Layer 8 of a small transformer language model trained on English Wikipedia (16 layers, counted from 0, width 96).
A neuron's activation on a vector x is SiLU(gate . x) times (in . x), where the dot is the dot product.

Input weights of the MLP neurons that the questions are about. A number n stands for (n - 500) times 0.001.
n1 gate: 186,567,474,580,500,649,305,407,335,474,190,256,691,699,605,633,639,495,730,425,540,982,233,496,364,757,328,403,473,417,491,481,735,478,644,317,240,478,317,625,633,316,513,500,317,532,637,451,518,540,461,397,464,504,378,293,576,444,544,483,681,429,540,491,518,559,222,662,482,434,417,535,711,227,575,523,522,629,588,369,655,383,694,342,308,518,586,601,457,478,548,534,686,251,588,780
n47 gate: 461,623,682,867,466,591,397,666,453,595,576,434,324,430,578,812,487,287,351,526,433,661,535,677,522,377,469,461,345,240,514,454,440,369,561,656,478,386,341,456,377,626,487,627,279,469,452,214,437,182,466,628,728,328,594,635,664,726,639,702,483,359,465,561,632,365,451,210,308,310,141,401,229,669,723,362,517,623,504,464,328,594,268,439,686,403,392,335,534,403,591,398,599,374,556,474
n112 gate: 368,439,420,545,418,568,555,431,627,436,589,691,450,444,536,740,611,626,646,375,467,380,341,596,700,670,589,271,651,572,483,369,592,496,320,448,647,553,345,541,573,414,575,387,664,517,625,378,521,602,393,417,653,867,500,363,901,262,616,531,246,523,585,384,870,454,652,412,444,344,408,492,677,484,411,537,390,707,548,405,283,512,306,375,406,565,413,488,682,411,696,634,338,652,524,468
n153 gate: 600,496,391,821,243,723,435,734,513,269,487,451,559,623,159,571,491,665,575,531,415,482,464,853,666,549,738,404,375,827,552,722,609,610,713,313,473,496,536,607,642,349,612,535,666,545,654,434,527,513,556,564,626,496,352,386,500,778,692,441,298,697,447,412,380,573,849,670,504,696,381,448,452,415,482,410,466,310,277,450,587,786,456,386,427,527,582,552,400,606,579,698,478,661,233,371
n173 gate: 333,362,319,736,393,518,693,614,622,482,513,739,561,614,450,426,558,623,679,250,439,232,615,581,767,573,532,509,690,808,588,380,590,601,351,441,426,514,310,731,573,348,513,445,536,318,505,477,491,380,545,277,388,675,141,523,505,534,899,487,555,426,674,532,394,500,240,649,532,658,576,914,550,463,688,505,402,596,677,533,386,706,354,587,349,335,806,346,666,785,283,545,621,355,373,477
n208 gate: 525,427,525,375,661,674,379,479,622,391,434,538,460,398,513,689,508,465,223,793,635,534,349,517,669,470,364,716,392,530,463,473,412,547,517,584,366,752,651,418,397,450,596,449,483,696,236,607,584,646,621,363,583,414,417,415,427,594,458,237,381,314,198,479,457,570,712,580,275,369,566,789,296,742,462,648,259,628,297,648,575,471,432,377,756,197,425,508,517,654,179,467,688,390,449,530
n249 gate: 386,799,426,533,311,615,439,566,524,316,755,475,428,467,561,404,419,449,347,463,618,393,704,365,717,670,500,566,730,496,256,483,492,471,386,712,529,740,320,383,604,314,545,603,594,145,421,317,376,513,395,540,555,312,707,512,429,622,397,512,595,422,310,426,662,385,655,459,599,455,371,557,269,651,397,525,496,633,488,340,718,472,508,475,552,707,462,316,163,546,475,528,188,365,393,296
n302 gate: 525,761,521,335,512,458,295,224,574,665,758,723,560,508,197,391,685,318,529,462,470,533,454,293,442,386,429,562,297,695,590,654,393,609,496,574,453,479,712,589,479,410,356,571,397,248,718,723,340,453,422,357,534,589,406,613,233,267,359,629,588,321,425,517,669,616,576,475,512,500,396,574,667,547,655,351,300,534,612,214,634,266,492,496,658,597,431,707,467,563,276,729,590,421,471,551
n306 gate: 552,306,500,471,343,512,579,355,587,480,698,795,500,436,740,492,456,324,343,568,919,380,634,480,452,662,456,472,549,257,483,462,357,452,631,408,700,367,590,553,516,440,397,532,651,409,488,609,333,695,638,543,607,447,455,536,263,547,440,477,548,408,266,324,622,396,799,476,247,428,416,437,476,459,508,492,299,711,272,430,754,385,440,757,535,500,417,508,504,601,432,760,370,504,280,472
n310 gate: 439,608,414,375,829,541,650,545,309,598,114,658,474,570,615,741,569,406,641,648,513,672,638,435,484,434,413,521,579,545,708,630,553,248,443,386,580,289,809,717,247,456,350,533,549,627,632,608,564,659,455,371,263,529,631,673,550,752,332,520,644,461,479,295,488,419,311,578,558,136,625,390,620,471,326,260,540,504,463,643,573,395,488,512,412,678,423,459,492,496,398,564,536,402,398,537
n361 gate: 561,500,504,437,468,644,318,818,647,524,504,479,607,550,545,305,573,217,558,414,504,422,592,745,696,434,409,492,220,414,819,266,476,715,921,337,584,434,383,538,492,394,581,719,467,846,120,388,598,487,447,589,555,483,424,558,240,526,521,428,385,449,512,689,625,568,479,398,677,418,444,642,624,261,525,504,641,400,278,530,517,585,599,492,660,533,500,525,480,596,434,476,609,475,287,479
n1 in: 568,622,632,496,445,560,422,435,418,560,379,580,574,466,338,546,590,461,740,674,574,232,297,421,511,584,561,647,442,669,512,512,433,393,380,515,696,603,723,412,439,573,679,773,601,263,762,462,630,615,627,585,492,212,624,678,411,504,410,368,473,641,732,307,362,430,616,301,485,451,366,466,523,673,321,333,474,473,598,446,677,384,523,542,614,550,316,504,657,683,602,430,385,519,361,382
n47 in: 789,484,555,748,542,374,628,361,520,672,233,317,557,456,241,452,340,553,405,449,597,543,440,371,692,631,702,295,432,426,275,525,434,468,347,539,452,476,732,276,373,356,648,409,617,346,773,309,475,572,465,585,630,648,674,630,275,288,268,553,595,421,599,394,329,500,528,539,500,563,360,531,433,677,361,395,570,774,543,585,582,531,678,484,676,560,667,626,473,540,473,361,484,488,488,615
n112 in: 583,669,318,520,527,544,461,380,299,516,750,512,615,556,369,669,406,575,328,424,643,544,496,484,583,568,524,269,439,389,470,252,595,588,543,484,362,276,374,860,440,654,814,372,453,663,484,460,566,318,284,594,414,682,255,376,536,277,484,504,580,348,600,436,444,504,346,397,301,642,704,653,524,269,476,480,215,460,603,525,330,590,392,309,608,608,438,476,579,307,647,488,320,579,441,460
n153 in: 542,352,637,487,717,421,352,475,483,658,528,614,444,429,583,280,363,500,584,450,607,517,755,317,454,479,366,571,419,421,541,297,504,609,521,301,581,344,355,356,327,311,434,404,309,461,593,386,404,360,405,648,582,517,269,454,858,403,195,395,546,320,517,349,521,574,440,608,504,122,168,554,215,573,597,539,467,407,454,333,596,364,576,416,728,669,431,625,492,437,646,479,467,791,213,580
n173 in: 621,425,606,420,550,484,461,563,422,414,340,202,655,559,563,365,512,479,579,622,516,571,500,430,488,313,468,531,108,523,517,907,324,591,430,434,364,409,408,636,714,183,508,350,379,573,797,560,275,468,671,218,379,468,359,405,340,791,598,489,441,485,441,484,572,732,468,461,535,531,447,551,334,476,504,540,400,385,661,754,377,426,611,319,489,385,553,641,582,293,535,523,570,402,555,496
n208 in: 643,461,643,271,439,322,584,609,350,388,350,410,480,652,434,637,673,447,301,562,413,271,508,454,527,504,555,632,650,450,458,512,504,402,261,704,524,375,575,528,637,220,569,586,647,448,278,245,363,524,626,713,244,555,273,352,445,344,392,387,570,507,558,446,433,701,492,581,457,504,646,458,403,817,473,647,527,516,302,620,528,466,473,593,481,351,424,303,722,265,670,344,580,454,628,476
n249 in: 351,578,645,785,583,634,740,394,705,448,520,549,504,435,686,590,508,394,520,435,317,346,455,480,589,451,748,569,974,290,351,551,295,627,677,556,471,569,318,385,504,452,540,256,500,454,553,529,559,570,604,739,563,463,641,252,661,779,346,492,476,612,357,601,640,332,554,520,707,379,182,416,419,670,451,616,440,611,366,508,508,524,516,480,567,668,349,532,452,643,585,584,532,331,399,299
n302 in: 322,718,366,334,492,533,375,356,831,545,536,586,394,697,341,516,468,462,455,402,780,341,686,508,638,389,566,675,521,683,601,453,508,677,455,719,421,570,554,682,496,338,267,508,605,592,229,508,317,703,387,476,559,682,483,602,496,582,354,520,533,449,668,598,463,504,625,463,586,784,163,702,700,429,414,370,352,661,353,358,585,399,418,296,647,566,508,732,387,545,467,248,552,492,415,426
n306 in: 517,445,575,551,610,600,578,416,550,272,484,428,756,429,504,800,595,600,677,588,645,225,530,571,400,492,370,341,572,479,541,712,483,416,330,214,543,626,530,716,652,347,475,483,479,779,504,610,239,517,422,647,642,275,401,357,457,496,321,290,647,344,299,383,445,344,858,442,404,600,282,496,563,389,647,299,557,698,292,594,561,657,424,517,687,753,595,230,578,500,608,578,628,454,558,546
n310 in: 543,357,317,726,755,461,589,319,581,517,562,759,540,526,645,548,475,478,418,479,754,628,683,594,526,504,668,620,491,653,495,581,530,578,657,279,600,388,282,522,565,343,652,393,381,531,659,279,576,396,162,420,341,535,368,521,535,192,436,475,637,300,397,736,452,194,382,534,581,619,308,614,539,644,487,355,403,180,556,267,353,766,362,663,571,483,629,538,449,158,624,370,724,504,551,565
n361 in: 321,524,364,635,704,388,476,544,365,568,647,391,554,480,684,476,464,441,314,476,397,356,240,759,73,374,601,376,263,552,448,373,432,621,612,560,435,391,708,610,350,547,401,605,261,446,488,346,437,520,646,653,401,622,397,536,623,759,480,492,403,607,432,700,597,761,578,700,612,396,517,738,484,594,641,582,555,545,696,595,304,563,597,444,648,609,271,656,453,609,596,469,350,616,384,419

Each question shows a token from some text and the vector x that enters the MLP there. A number n stands for (n - 500) times 0.0045.

" res": 551,612,523,166,494,344,519,539,663,423,435,553,578,595,625,448,371,601,388,561,484,471,339,628,672,487,507,390,430,473,523,501,356,445,528,565,524,413,533,607,517,665,562,573,530,541,514,415,600,353,500,592,391,343,393,411,539,577,636,481,667,529,529,466,439,509,737,589,467,491,297,510,405,661,642,272,360,438,474,502,394,402,612,756,692,763,463,603,500,646,638,429,499,487,839,562
Which neuron lights up most? n306

" an": 560,470,338,321,531,407,537,431,501,565,639,406,451,516,649,464,482,691,593,334,555,468,315,486,536,475,449,379,467,467,513,487,528,439,601,456,595,575,366,601,604,669,277,489,428,381,466,512,526,63,570,545,397,275,456,471,429,553,513,479,664,482,394,427,463,597,420,495,480,632,308,436,629,683,446,473,583,589,499,470,611,508,464,621,483,681,541,630,551,559,508,507,573,503,452,549
Which three neurons fire most, strongest first? n208, n306, n112

"et": 489,604,827,418,447,524,564,344,381,384,328,472,460,471,689,306,404,618,545,353,438,613,559,532,567,679,542,417,658,433,471,524,613,570,636,505,458,577,580,582,461,454,598,366,526,488,496,416,630,445,549,603,442,447,502,502,724,556,444,329,320,712,608,531,586,390,653,418,451,697,263,564,628,453,360,575,558,417,617,356,666,571,474,593,383,346,523,742,445,596,460,291,817,444,484,347
The two highest activations, in order: n1, n306

" noted": 219,714,360,201,523,464,495,368,653,412,320,497,535,241,544,520,538,570,446,368,502,350,296,432,533,578,567,436,460,385,404,571,566,583,606,626,575,604,525,597,570,589,599,611,428,391,378,468,570,236,545,657,314,399,402,503,579,534,495,463,607,323,559,472,525,587,676,420,520,445,391,335,460,494,438,557,560,417,677,349,496,556,489,795,543,638,649,589,466,543,490,308,467,442,579,590
Which three neurons fire most, strongest first? n249, n173, n1

" al": 497,579,522,277,553,449,223,387,595,529,552,366,387,401,699,581,476,681,354,510,445,561,421,349,438,433,542,320,405,508,357,538,517,469,522,521,397,540,395,645,643,593,562,643,435,365,487,406,529,436,372,467,281,346,486,411,714,416,614,396,541,394,463,498,198,658,386,523,520,558,464,609,562,520,515,538,622,436,351,570,310,504,668,558,695,484,368,431,284,485,403,516,552,517,684,430
The most active neuron and its activation: n208, at about 0.16

",": 432,552,528,439,453,432,723,368,478,501,627,754,563,500,421,485,597,553,360,335,498,411,248,534,641,405,638,417,371,499,522,487,506,435,757,513,615,677,483,515,614,593,533,472,461,481,542,477,494,227,345,665,520,471,391,362,693,635,418,582,384,409,633,448,651,662,585,574,489,526,423,502,615,453,423,428,537,510,517,501,720,492,724,520,453,705,601,780,403,539,408,416,389,500,543,541
The two highest activations, in order: n302, n112

" tr": 579,596,642,266,558,308,385,325,556,546,441,583,479,334,524,379,406,581,488,354,433,492,401,608,585,496,390,267,407,331,298,497,517,460,484,581,345,415,496,706,592,593,634,470,536,488,543,432,483,377,432,418,402,376,447,452,771,454,562,395,415,497,446,556,301,627,491,411,479,446,432,559,473,561,611,386,671,444,388,448,416,605,539,731,558,287,373,429,361,594,561,645,631,394,670,446
Which three neurons fire most, strongest first? n249, n302, n208

"History": 389,547,549,351,476,387,647,489,478,326,378,595,598,405,650,536,477,602,518,302,543,488,273,330,441,499,546,491,240,591,556,636,558,549,756,502,538,464,329,693,525,611,497,566,792,460,382,517,563,418,648,430,259,288,335,461,628,518,466,574,591,357,642,400,573,569,482,456,508,531,502,320,419,641,460,377,500,569,471,420,365,667,457,633,540,642,733,633,570,626,495,244,540,326,500,615
The most active neuron and its activation: n173, at about 0.27

" |": 569,425,483,522,449,499,571,440,540,369,441,492,655,346,540,620,492,541,449,419,460,326,427,505,676,462,591,547,235,447,265,667,433,433,531,545,474,509,408,635,550,807,480,589,542,388,485,383,516,352,454,524,368,579,450,471,654,552,352,342,578,564,445,471,626,514,497,613,438,393,419,597,601,496,383,466,614,618,579,452,469,555,535,657,338,551,707,451,511,503,421,124,650,506,540,594
Which neuron lights up most? n47

"1": 429,625,81,417,410,406,478,505,584,599,658,431,593,446,493,355,496,565,473,268,454,598,437,440,345,497,622,331,326,467,441,620,429,532,518,476,640,505,318,567,506,705,341,272,648,639,627,332,687,552,486,601,418,505,411,511,423,486,220,473,546,367,521,463,559,519,481,401,431,528,367,347,621,537,576,212,636,435,572,355,426,382,463,551,546,616,326,516,608,548,420,534,567,556,551,595
The two highest activations, in order: n302, n208

"d": 373,667,497,352,621,358,480,610,564,514,455,483,640,279,553,512,264,434,388,361,503,284,331,596,518,367,476,278,499,542,535,473,572,451,547,449,497,561,542,738,598,674,531,550,203,605,551,537,540,592,721,528,255,345,545,429,549,462,373,388,391,395,563,452,517,390,397,653,503,424,298,459,744,574,611,421,615,572,369,617,411,500,446,691,616,357,473,740,525,547,334,583,616,523,514,444
Which neuron lights up most? n361

" P": 441,433,333,297,616,446,495,334,538,576,637,459,529,527,601,598,549,633,323,288,493,413,377,642,665,637,522,352,324,468,621,609,403,632,514,489,579,538,283,625,392,641,376,604,625,660,414,319,528,601,544,562,423,564,429,468,479,498,484,415,595,623,585,494,192,483,699,444,472,420,420,593,556,541,619,416,525,659,576,561,381,425,669,645,510,227,269,478,464,510,448,479,552,550,546,380
Which neuron lights up most? n361

" century": 287,518,417,301,464,320,639,545,685,541,447,478,531,490,585,380,535,712,371,411,573,342,343,380,449,452,560,542,308,459,451,607,610,567,641,511,717,606,279,560,521,599,516,494,618,609,685,488,630,384,495,828,194,450,488,559,659,507,404,421,553,460,720,430,604,614,542,372,595,578,459,436,629,480,550,320,583,343,546,456,535,545,474,666,471,627,582,525,511,671,466,229,589,359,505,577
Which neuron lights up most? n47

" ": 595,510,526,481,425,438,391,507,595,698,283,591,533,460,571,502,559,610,340,417,409,322,299,396,445,471,561,366,295,328,488,588,385,528,313,502,768,642,470,510,523,612,546,317,627,501,424,291,573,404,630,569,734,510,474,523,400,575,452,626,396,286,584,483,572,397,499,656,661,374,348,384,644,456,404,427,478,450,551,281,350,336,380,314,459,466,393,673,785,436,452,572,529,620,651,504
Which neuron lights up most? n47

"'": 293,519,548,334,505,243,571,403,529,399,593,429,479,458,598,494,486,584,727,180,291,458,580,668,361,522,388,432,457,588,595,590,749,454,570,427,612,673,520,564,543,544,611,438,431,535,375,565,630,403,326,571,391,469,388,683,717,472,494,399,370,508,322,536,510,494,486,564,543,585,511,415,445,385,535,380,448,353,785,353,666,466,458,539,377,478,656,597,616,541,358,268,587,343,609,342
Which neuron lights up most? n47

" st": 586,613,562,241,489,347,489,391,540,580,417,613,586,434,625,478,529,551,320,217,464,509,338,442,543,373,584,277,506,483,508,560,444,432,305,479,383,632,576,616,466,786,534,497,391,534,553,516,466,294,522,402,363,435,543,553,679,494,549,389,362,472,554,551,257,500,619,532,405,446,377,445,499,643,602,430,556,444,468,382,446,597,582,787,506,543,430,569,431,604,677,559,460,404,563,353
The most active neuron and its activation: n173, at about 0.084

" on": 545,579,357,384,658,549,578,415,450,571,389,576,503,362,629,642,531,654,712,407,536,375,367,565,487,660,538,310,464,565,518,573,420,504,637,448,449,650,455,508,501,771,344,348,515,562,407,531,705,220,645,403,278,451,460,388,587,482,423,374,514,355,591,484,632,570,524,413,545,492,341,592,629,497,424,512,576,409,414,299,527,465,581,615,484,550,615,709,496,675,482,458,605,613,497,432
The two highest activations, in order: n47, n1

" Commission": 486,576,696,461,403,405,629,461,507,366,573,403,521,467,674,438,335,617,402,378,448,347,264,253,465,563,556,422,428,567,499,624,514,562,680,498,652,461,559,541,603,444,605,510,664,533,381,376,864,371,382,711,364,463,483,489,488,637,415,413,597,516,492,489,563,363,615,468,525,481,401,440,604,512,565,406,483,554,565,403,557,538,466,799,481,467,485,521,602,448,562,147,646,534,754,323
Which neuron lights up most? n173

" Gar": 662,604,557,361,421,486,304,506,577,569,506,845,425,521,751,549,402,564,560,176,393,304,377,582,520,573,504,461,617,345,544,578,448,676,658,552,440,454,502,677,477,644,304,625,682,389,613,540,470,484,494,604,387,562,415,388,709,530,395,507,540,603,575,674,280,664,397,612,499,518,462,550,357,748,494,429,497,555,536,426,476,455,582,486,624,482,304,475,441,442,403,463,474,634,599,427
Which neuron lights up most? n302

" I": 614,505,349,287,553,447,540,360,571,546,475,700,494,509,741,645,440,575,303,401,401,467,363,383,533,418,431,405,515,702,521,692,652,522,544,439,558,628,509,595,682,648,451,663,472,449,552,450,558,503,537,635,404,434,546,405,588,444,407,413,465,526,485,774,199,651,615,309,392,502,462,508,463,666,315,378,509,481,531,406,611,369,432,474,441,377,382,476,576,530,320,515,599,517,724,346
The most active neuron and its activation: n208, at about 0.49

" —": 279,603,474,236,539,422,517,470,688,462,404,562,598,478,636,597,393,618,497,239,499,261,397,422,589,453,528,321,356,369,457,646,513,422,698,490,423,553,374,554,634,731,652,567,515,446,574,343,701,256,628,588,439,530,514,627,697,592,417,545,485,528,565,394,509,591,559,720,606,493,381,515,484,657,494,432,492,473,519,428,682,502,553,500,580,554,619,516,426,602,492,424,486,428,547,500
The most active neuron and its activation: n249, at about 0.4

"orn": 213,625,799,443,557,414,532,596,488,574,628,597,575,469,453,555,331,638,325,335,550,561,372,539,364,483,574,451,507,459,458,625,524,660,500,496,562,458,465,678,467,632,423,377,723,594,559,487,626,392,764,604,347,570,409,496,622,469,516,278,488,445,394,358,447,595,550,628,592,728,517,235,522,324,362,529,518,301,649,508,512,632,334,574,759,432,550,648,450,634,530,451,531,469,531,391
The two highest activations, in order: n47, n1

" spec": 470,581,421,199,425,485,409,384,559,479,707,501,225,357,545,438,373,602,477,410,595,464,328,357,463,505,415,269,433,454,456,595,495,564,548,435,547,469,621,596,490,528,554,550,343,565,452,418,550,371,464,745,495,238,519,326,776,504,557,394,619,460,465,486,412,481,300,728,674,518,344,369,310,525,632,547,578,316,433,380,499,420,464,787,482,487,515,519,459,462,629,479,551,449,612,487
Which neuron lights up most? n173

"af": 458,709,468,443,681,320,554,485,450,408,603,544,428,498,284,502,436,498,476,436,566,393,524,225,367,484,560,564,383,554,481,603,438,443,337,507,495,580,572,648,532,541,365,656,547,478,383,368,378,550,425,522,284,579,399,343,557,476,464,466,411,405,718,416,294,531,650,604,512,547,460,581,252,537,471,585,524,703,675,378,487,281,322,552,430,482,538,519,320,579,452,880,568,754,443,441
The most active neuron and its activation: n302, at about 1.6

" discuss": 335,608,461,247,521,443,642,510,501,456,454,591,602,375,592,468,370,667,318,434,509,328,194,405,646,492,524,302,469,476,592,654,685,551,590,523,454,637,530,601,636,598,511,525,502,585,451,369,648,256,538,485,418,349,482,459,657,490,484,386,488,330,541,373,433,524,628,673,513,457,338,430,516,606,458,435,426,255,507,381,395,469,442,793,467,592,445,348,499,490,560,333,484,578,605,375
Which neuron lights up most? n112

"th": 462,579,277,450,348,360,633,630,356,594,526,338,608,234,416,471,500,586,552,465,523,479,425,475,357,617,534,472,389,501,515,660,471,584,645,471,660,584,283,546,466,725,517,502,379,544,609,429,449,520,411,730,306,542,386,522,591,455,501,432,484,510,512,369,701,513,378,465,407,453,419,444,794,407,739,249,560,423,701,512,669,851,511,547,413,499,473,414,500,700,452,505,492,495,546,503
The most active neuron and its activation: n208, at about 0.25

":": 593,373,350,516,507,611,550,416,525,463,279,533,616,360,568,521,584,658,555,464,521,431,402,468,386,434,603,453,247,421,308,538,254,484,619,504,618,647,460,592,639,523,559,398,515,549,464,671,724,499,199,658,392,443,479,453,552,491,499,459,469,201,381,553,550,503,186,638,525,522,389,463,398,271,545,289,508,644,500,362,708,564,573,544,594,594,290,684,447,567,461,453,594,574,560,458
The most active neuron and its activation: n310, at about 0.11

" Police": 713,456,537,304,534,269,516,454,494,557,399,569,615,369,796,468,349,723,273,394,419,549,420,444,466,410,384,359,633,472,551,601,395,661,603,374,511,546,507,589,592,450,321,548,736,612,405,554,548,418,375,685,321,532,363,414,657,675,502,378,674,623,568,489,494,407,684,412,532,434,528,669,548,508,375,482,526,596,464,412,454,514,403,695,613,633,456,357,554,562,353,279,566,530,689,368
The two highest activations, in order: n306, n1

" architect": 469,537,502,225,429,303,514,482,517,372,407,589,596,402,602,397,392,613,370,431,521,421,280,379,501,593,665,419,516,418,581,493,643,535,771,537,648,381,492,634,422,524,635,549,483,575,474,496,741,395,425,624,403,382,391,554,613,607,439,480,678,532,600,354,424,468,487,571,511,420,371,340,594,550,646,406,547,352,593,358,466,519,524,853,544,601,544,476,697,569,531,256,673,333,475,317
The two highest activations, in order: n310, n302

" my": 465,471,225,210,632,477,525,459,663,537,434,441,567,515,635,268,528,647,758,298,463,438,230,573,463,456,506,482,551,582,514,579,506,407,609,523,500,671,510,617,620,633,367,606,657,380,510,418,522,304,469,536,313,312,410,525,663,496,456,469,620,433,438,525,378,622,492,474,622,467,376,538,505,707,566,440,559,429,579,475,508,550,245,565,490,446,388,506,714,566,269,422,523,400,553,387
Which neuron lights up most? n47

" and": 553,613,406,442,593,465,544,349,366,536,544,770,605,490,641,514,479,517,344,430,389,456,351,577,520,555,443,522,312,499,499,629,500,373,704,463,607,490,419,621,536,569,556,514,223,592,491,557,483,215,403,602,306,422,458,403,626,775,415,376,528,351,784,586,657,595,426,585,484,547,469,522,499,677,404,443,436,429,516,497,368,558,410,570,495,532,677,667,440,491,507,464,545,289,458,478
The two highest activations, in order: n310, n361

"ump": 394,621,706,295,466,501,563,745,400,345,400,660,482,620,555,402,370,743,452,433,621,340,388,431,522,385,495,359,292,456,401,382,269,382,552,394,511,639,415,555,557,418,461,469,723,514,550,286,565,357,623,528,430,397,416,470,396,557,566,359,502,598,592,286,465,423,508,633,507,519,300,574,564,522,393,408,299,488,603,497,507,607,459,804,599,437,790,537,483,651,453,429,479,428,559,524
The two highest activations, in order: n173, n306

" be": 332,699,544,236,535,482,554,360,672,479,486,425,593,608,684,538,362,667,437,393,564,357,337,459,523,386,494,444,400,540,466,632,464,408,660,549,437,524,461,670,498,735,505,522,423,474,662,339,624,242,709,509,361,435,497,540,584,477,477,505,521,455,676,386,460,505,493,767,497,603,349,542,511,599,508,370,372,425,484,467,588,457,401,686,627,536,559,490,395,557,539,477,416,297,445,462
Which three neurons fire most, strongest first? n302, n1, n249

"mad": 560,647,483,488,331,378,356,517,485,453,722,407,598,250,618,564,503,615,616,506,411,403,281,362,340,553,453,528,560,565,508,597,656,390,557,427,502,553,546,639,644,479,601,512,568,467,447,379,608,401,315,698,395,536,391,536,651,402,620,330,661,627,599,555,341,432,640,602,600,726,540,540,593,483,433,663,558,525,566,544,516,269,546,691,599,378,480,478,405,476,266,329,446,782,312,379
Which three neurons fire most, strongest first? n47, n310, n302

"irit": 576,529,526,321,560,285,527,338,461,569,497,453,555,416,464,412,451,584,237,607,494,587,468,440,558,668,586,363,430,403,579,675,697,486,716,658,616,573,539,612,498,467,400,486,622,455,655,441,508,368,404,759,475,425,412,483,517,379,610,387,652,697,691,424,567,389,530,529,737,610,481,504,491,437,395,555,506,543,694,460,511,670,428,828,659,448,494,252,554,597,378,483,553,570,583,205
The two highest activations, in order: n153, n361

" Y": 672,439,371,309,593,216,628,470,565,585,419,671,482,577,575,674,476,606,400,260,400,279,371,464,524,532,519,470,540,480,558,576,419,459,610,486,482,423,398,692,548,638,505,462,368,357,477,450,553,389,335,682,308,595,493,457,479,398,407,465,605,558,567,639,202,512,476,468,415,558,536,551,556,697,359,452,465,528,641,533,585,461,378,668,554,386,329,378,536,545,324,660,521,471,773,404
Which neuron lights up most? n153

" F": 629,473,378,386,518,272,596,364,566,552,624,619,440,436,507,541,510,567,499,335,409,359,301,526,421,576,460,452,548,533,497,510,461,551,483,616,445,494,557,487,453,578,531,493,446,515,432,275,602,493,457,570,312,589,575,451,469,472,428,404,580,575,588,528,30,502,730,542,587,433,579,481,552,543,522,363,580,451,664,541,573,358,473,599,358,471,101,541,499,556,505,586,540,333,631,273
Which neuron lights up most? n153

" track": 566,631,468,133,499,425,468,404,374,511,323,561,506,486,554,283,386,552,375,404,558,428,656,615,596,403,539,376,536,420,528,577,395,417,370,463,426,534,466,659,496,503,580,360,568,545,173,442,536,306,433,490,495,357,386,416,578,440,466,439,662,621,644,528,439,404,552,564,586,268,302,443,505,524,274,440,619,441,538,370,653,824,527,668,674,457,439,477,498,683,496,425,643,393,505,542
The most active neuron and its activation: n310, at about 0.17

" Work": 349,548,483,206,395,389,676,327,715,452,683,499,597,552,684,346,376,584,327,436,470,354,415,494,536,601,457,427,383,457,520,577,373,598,770,632,632,513,483,572,502,418,353,342,548,456,463,441,625,420,486,584,402,569,441,577,506,561,451,440,716,473,565,346,455,508,795,669,481,442,393,427,461,414,492,344,428,474,602,561,486,581,469,879,681,336,323,359,571,507,484,379,613,505,613,527
Which neuron lights up most? n306

" c": 456,432,431,317,528,378,482,350,606,500,532,474,481,399,594,500,462,766,341,187,548,463,273,515,623,560,663,172,392,452,477,598,679,524,440,508,565,511,301,565,501,801,419,507,461,446,551,374,509,422,539,538,360,424,469,456,572,578,481,500,460,481,551,431,238,412,405,501,452,477,451,466,542,536,580,418,580,412,366,452,366,491,639,641,676,572,319,529,364,524,536,510,556,399,624,311
The most active neuron and its activation: n112, at about 0.12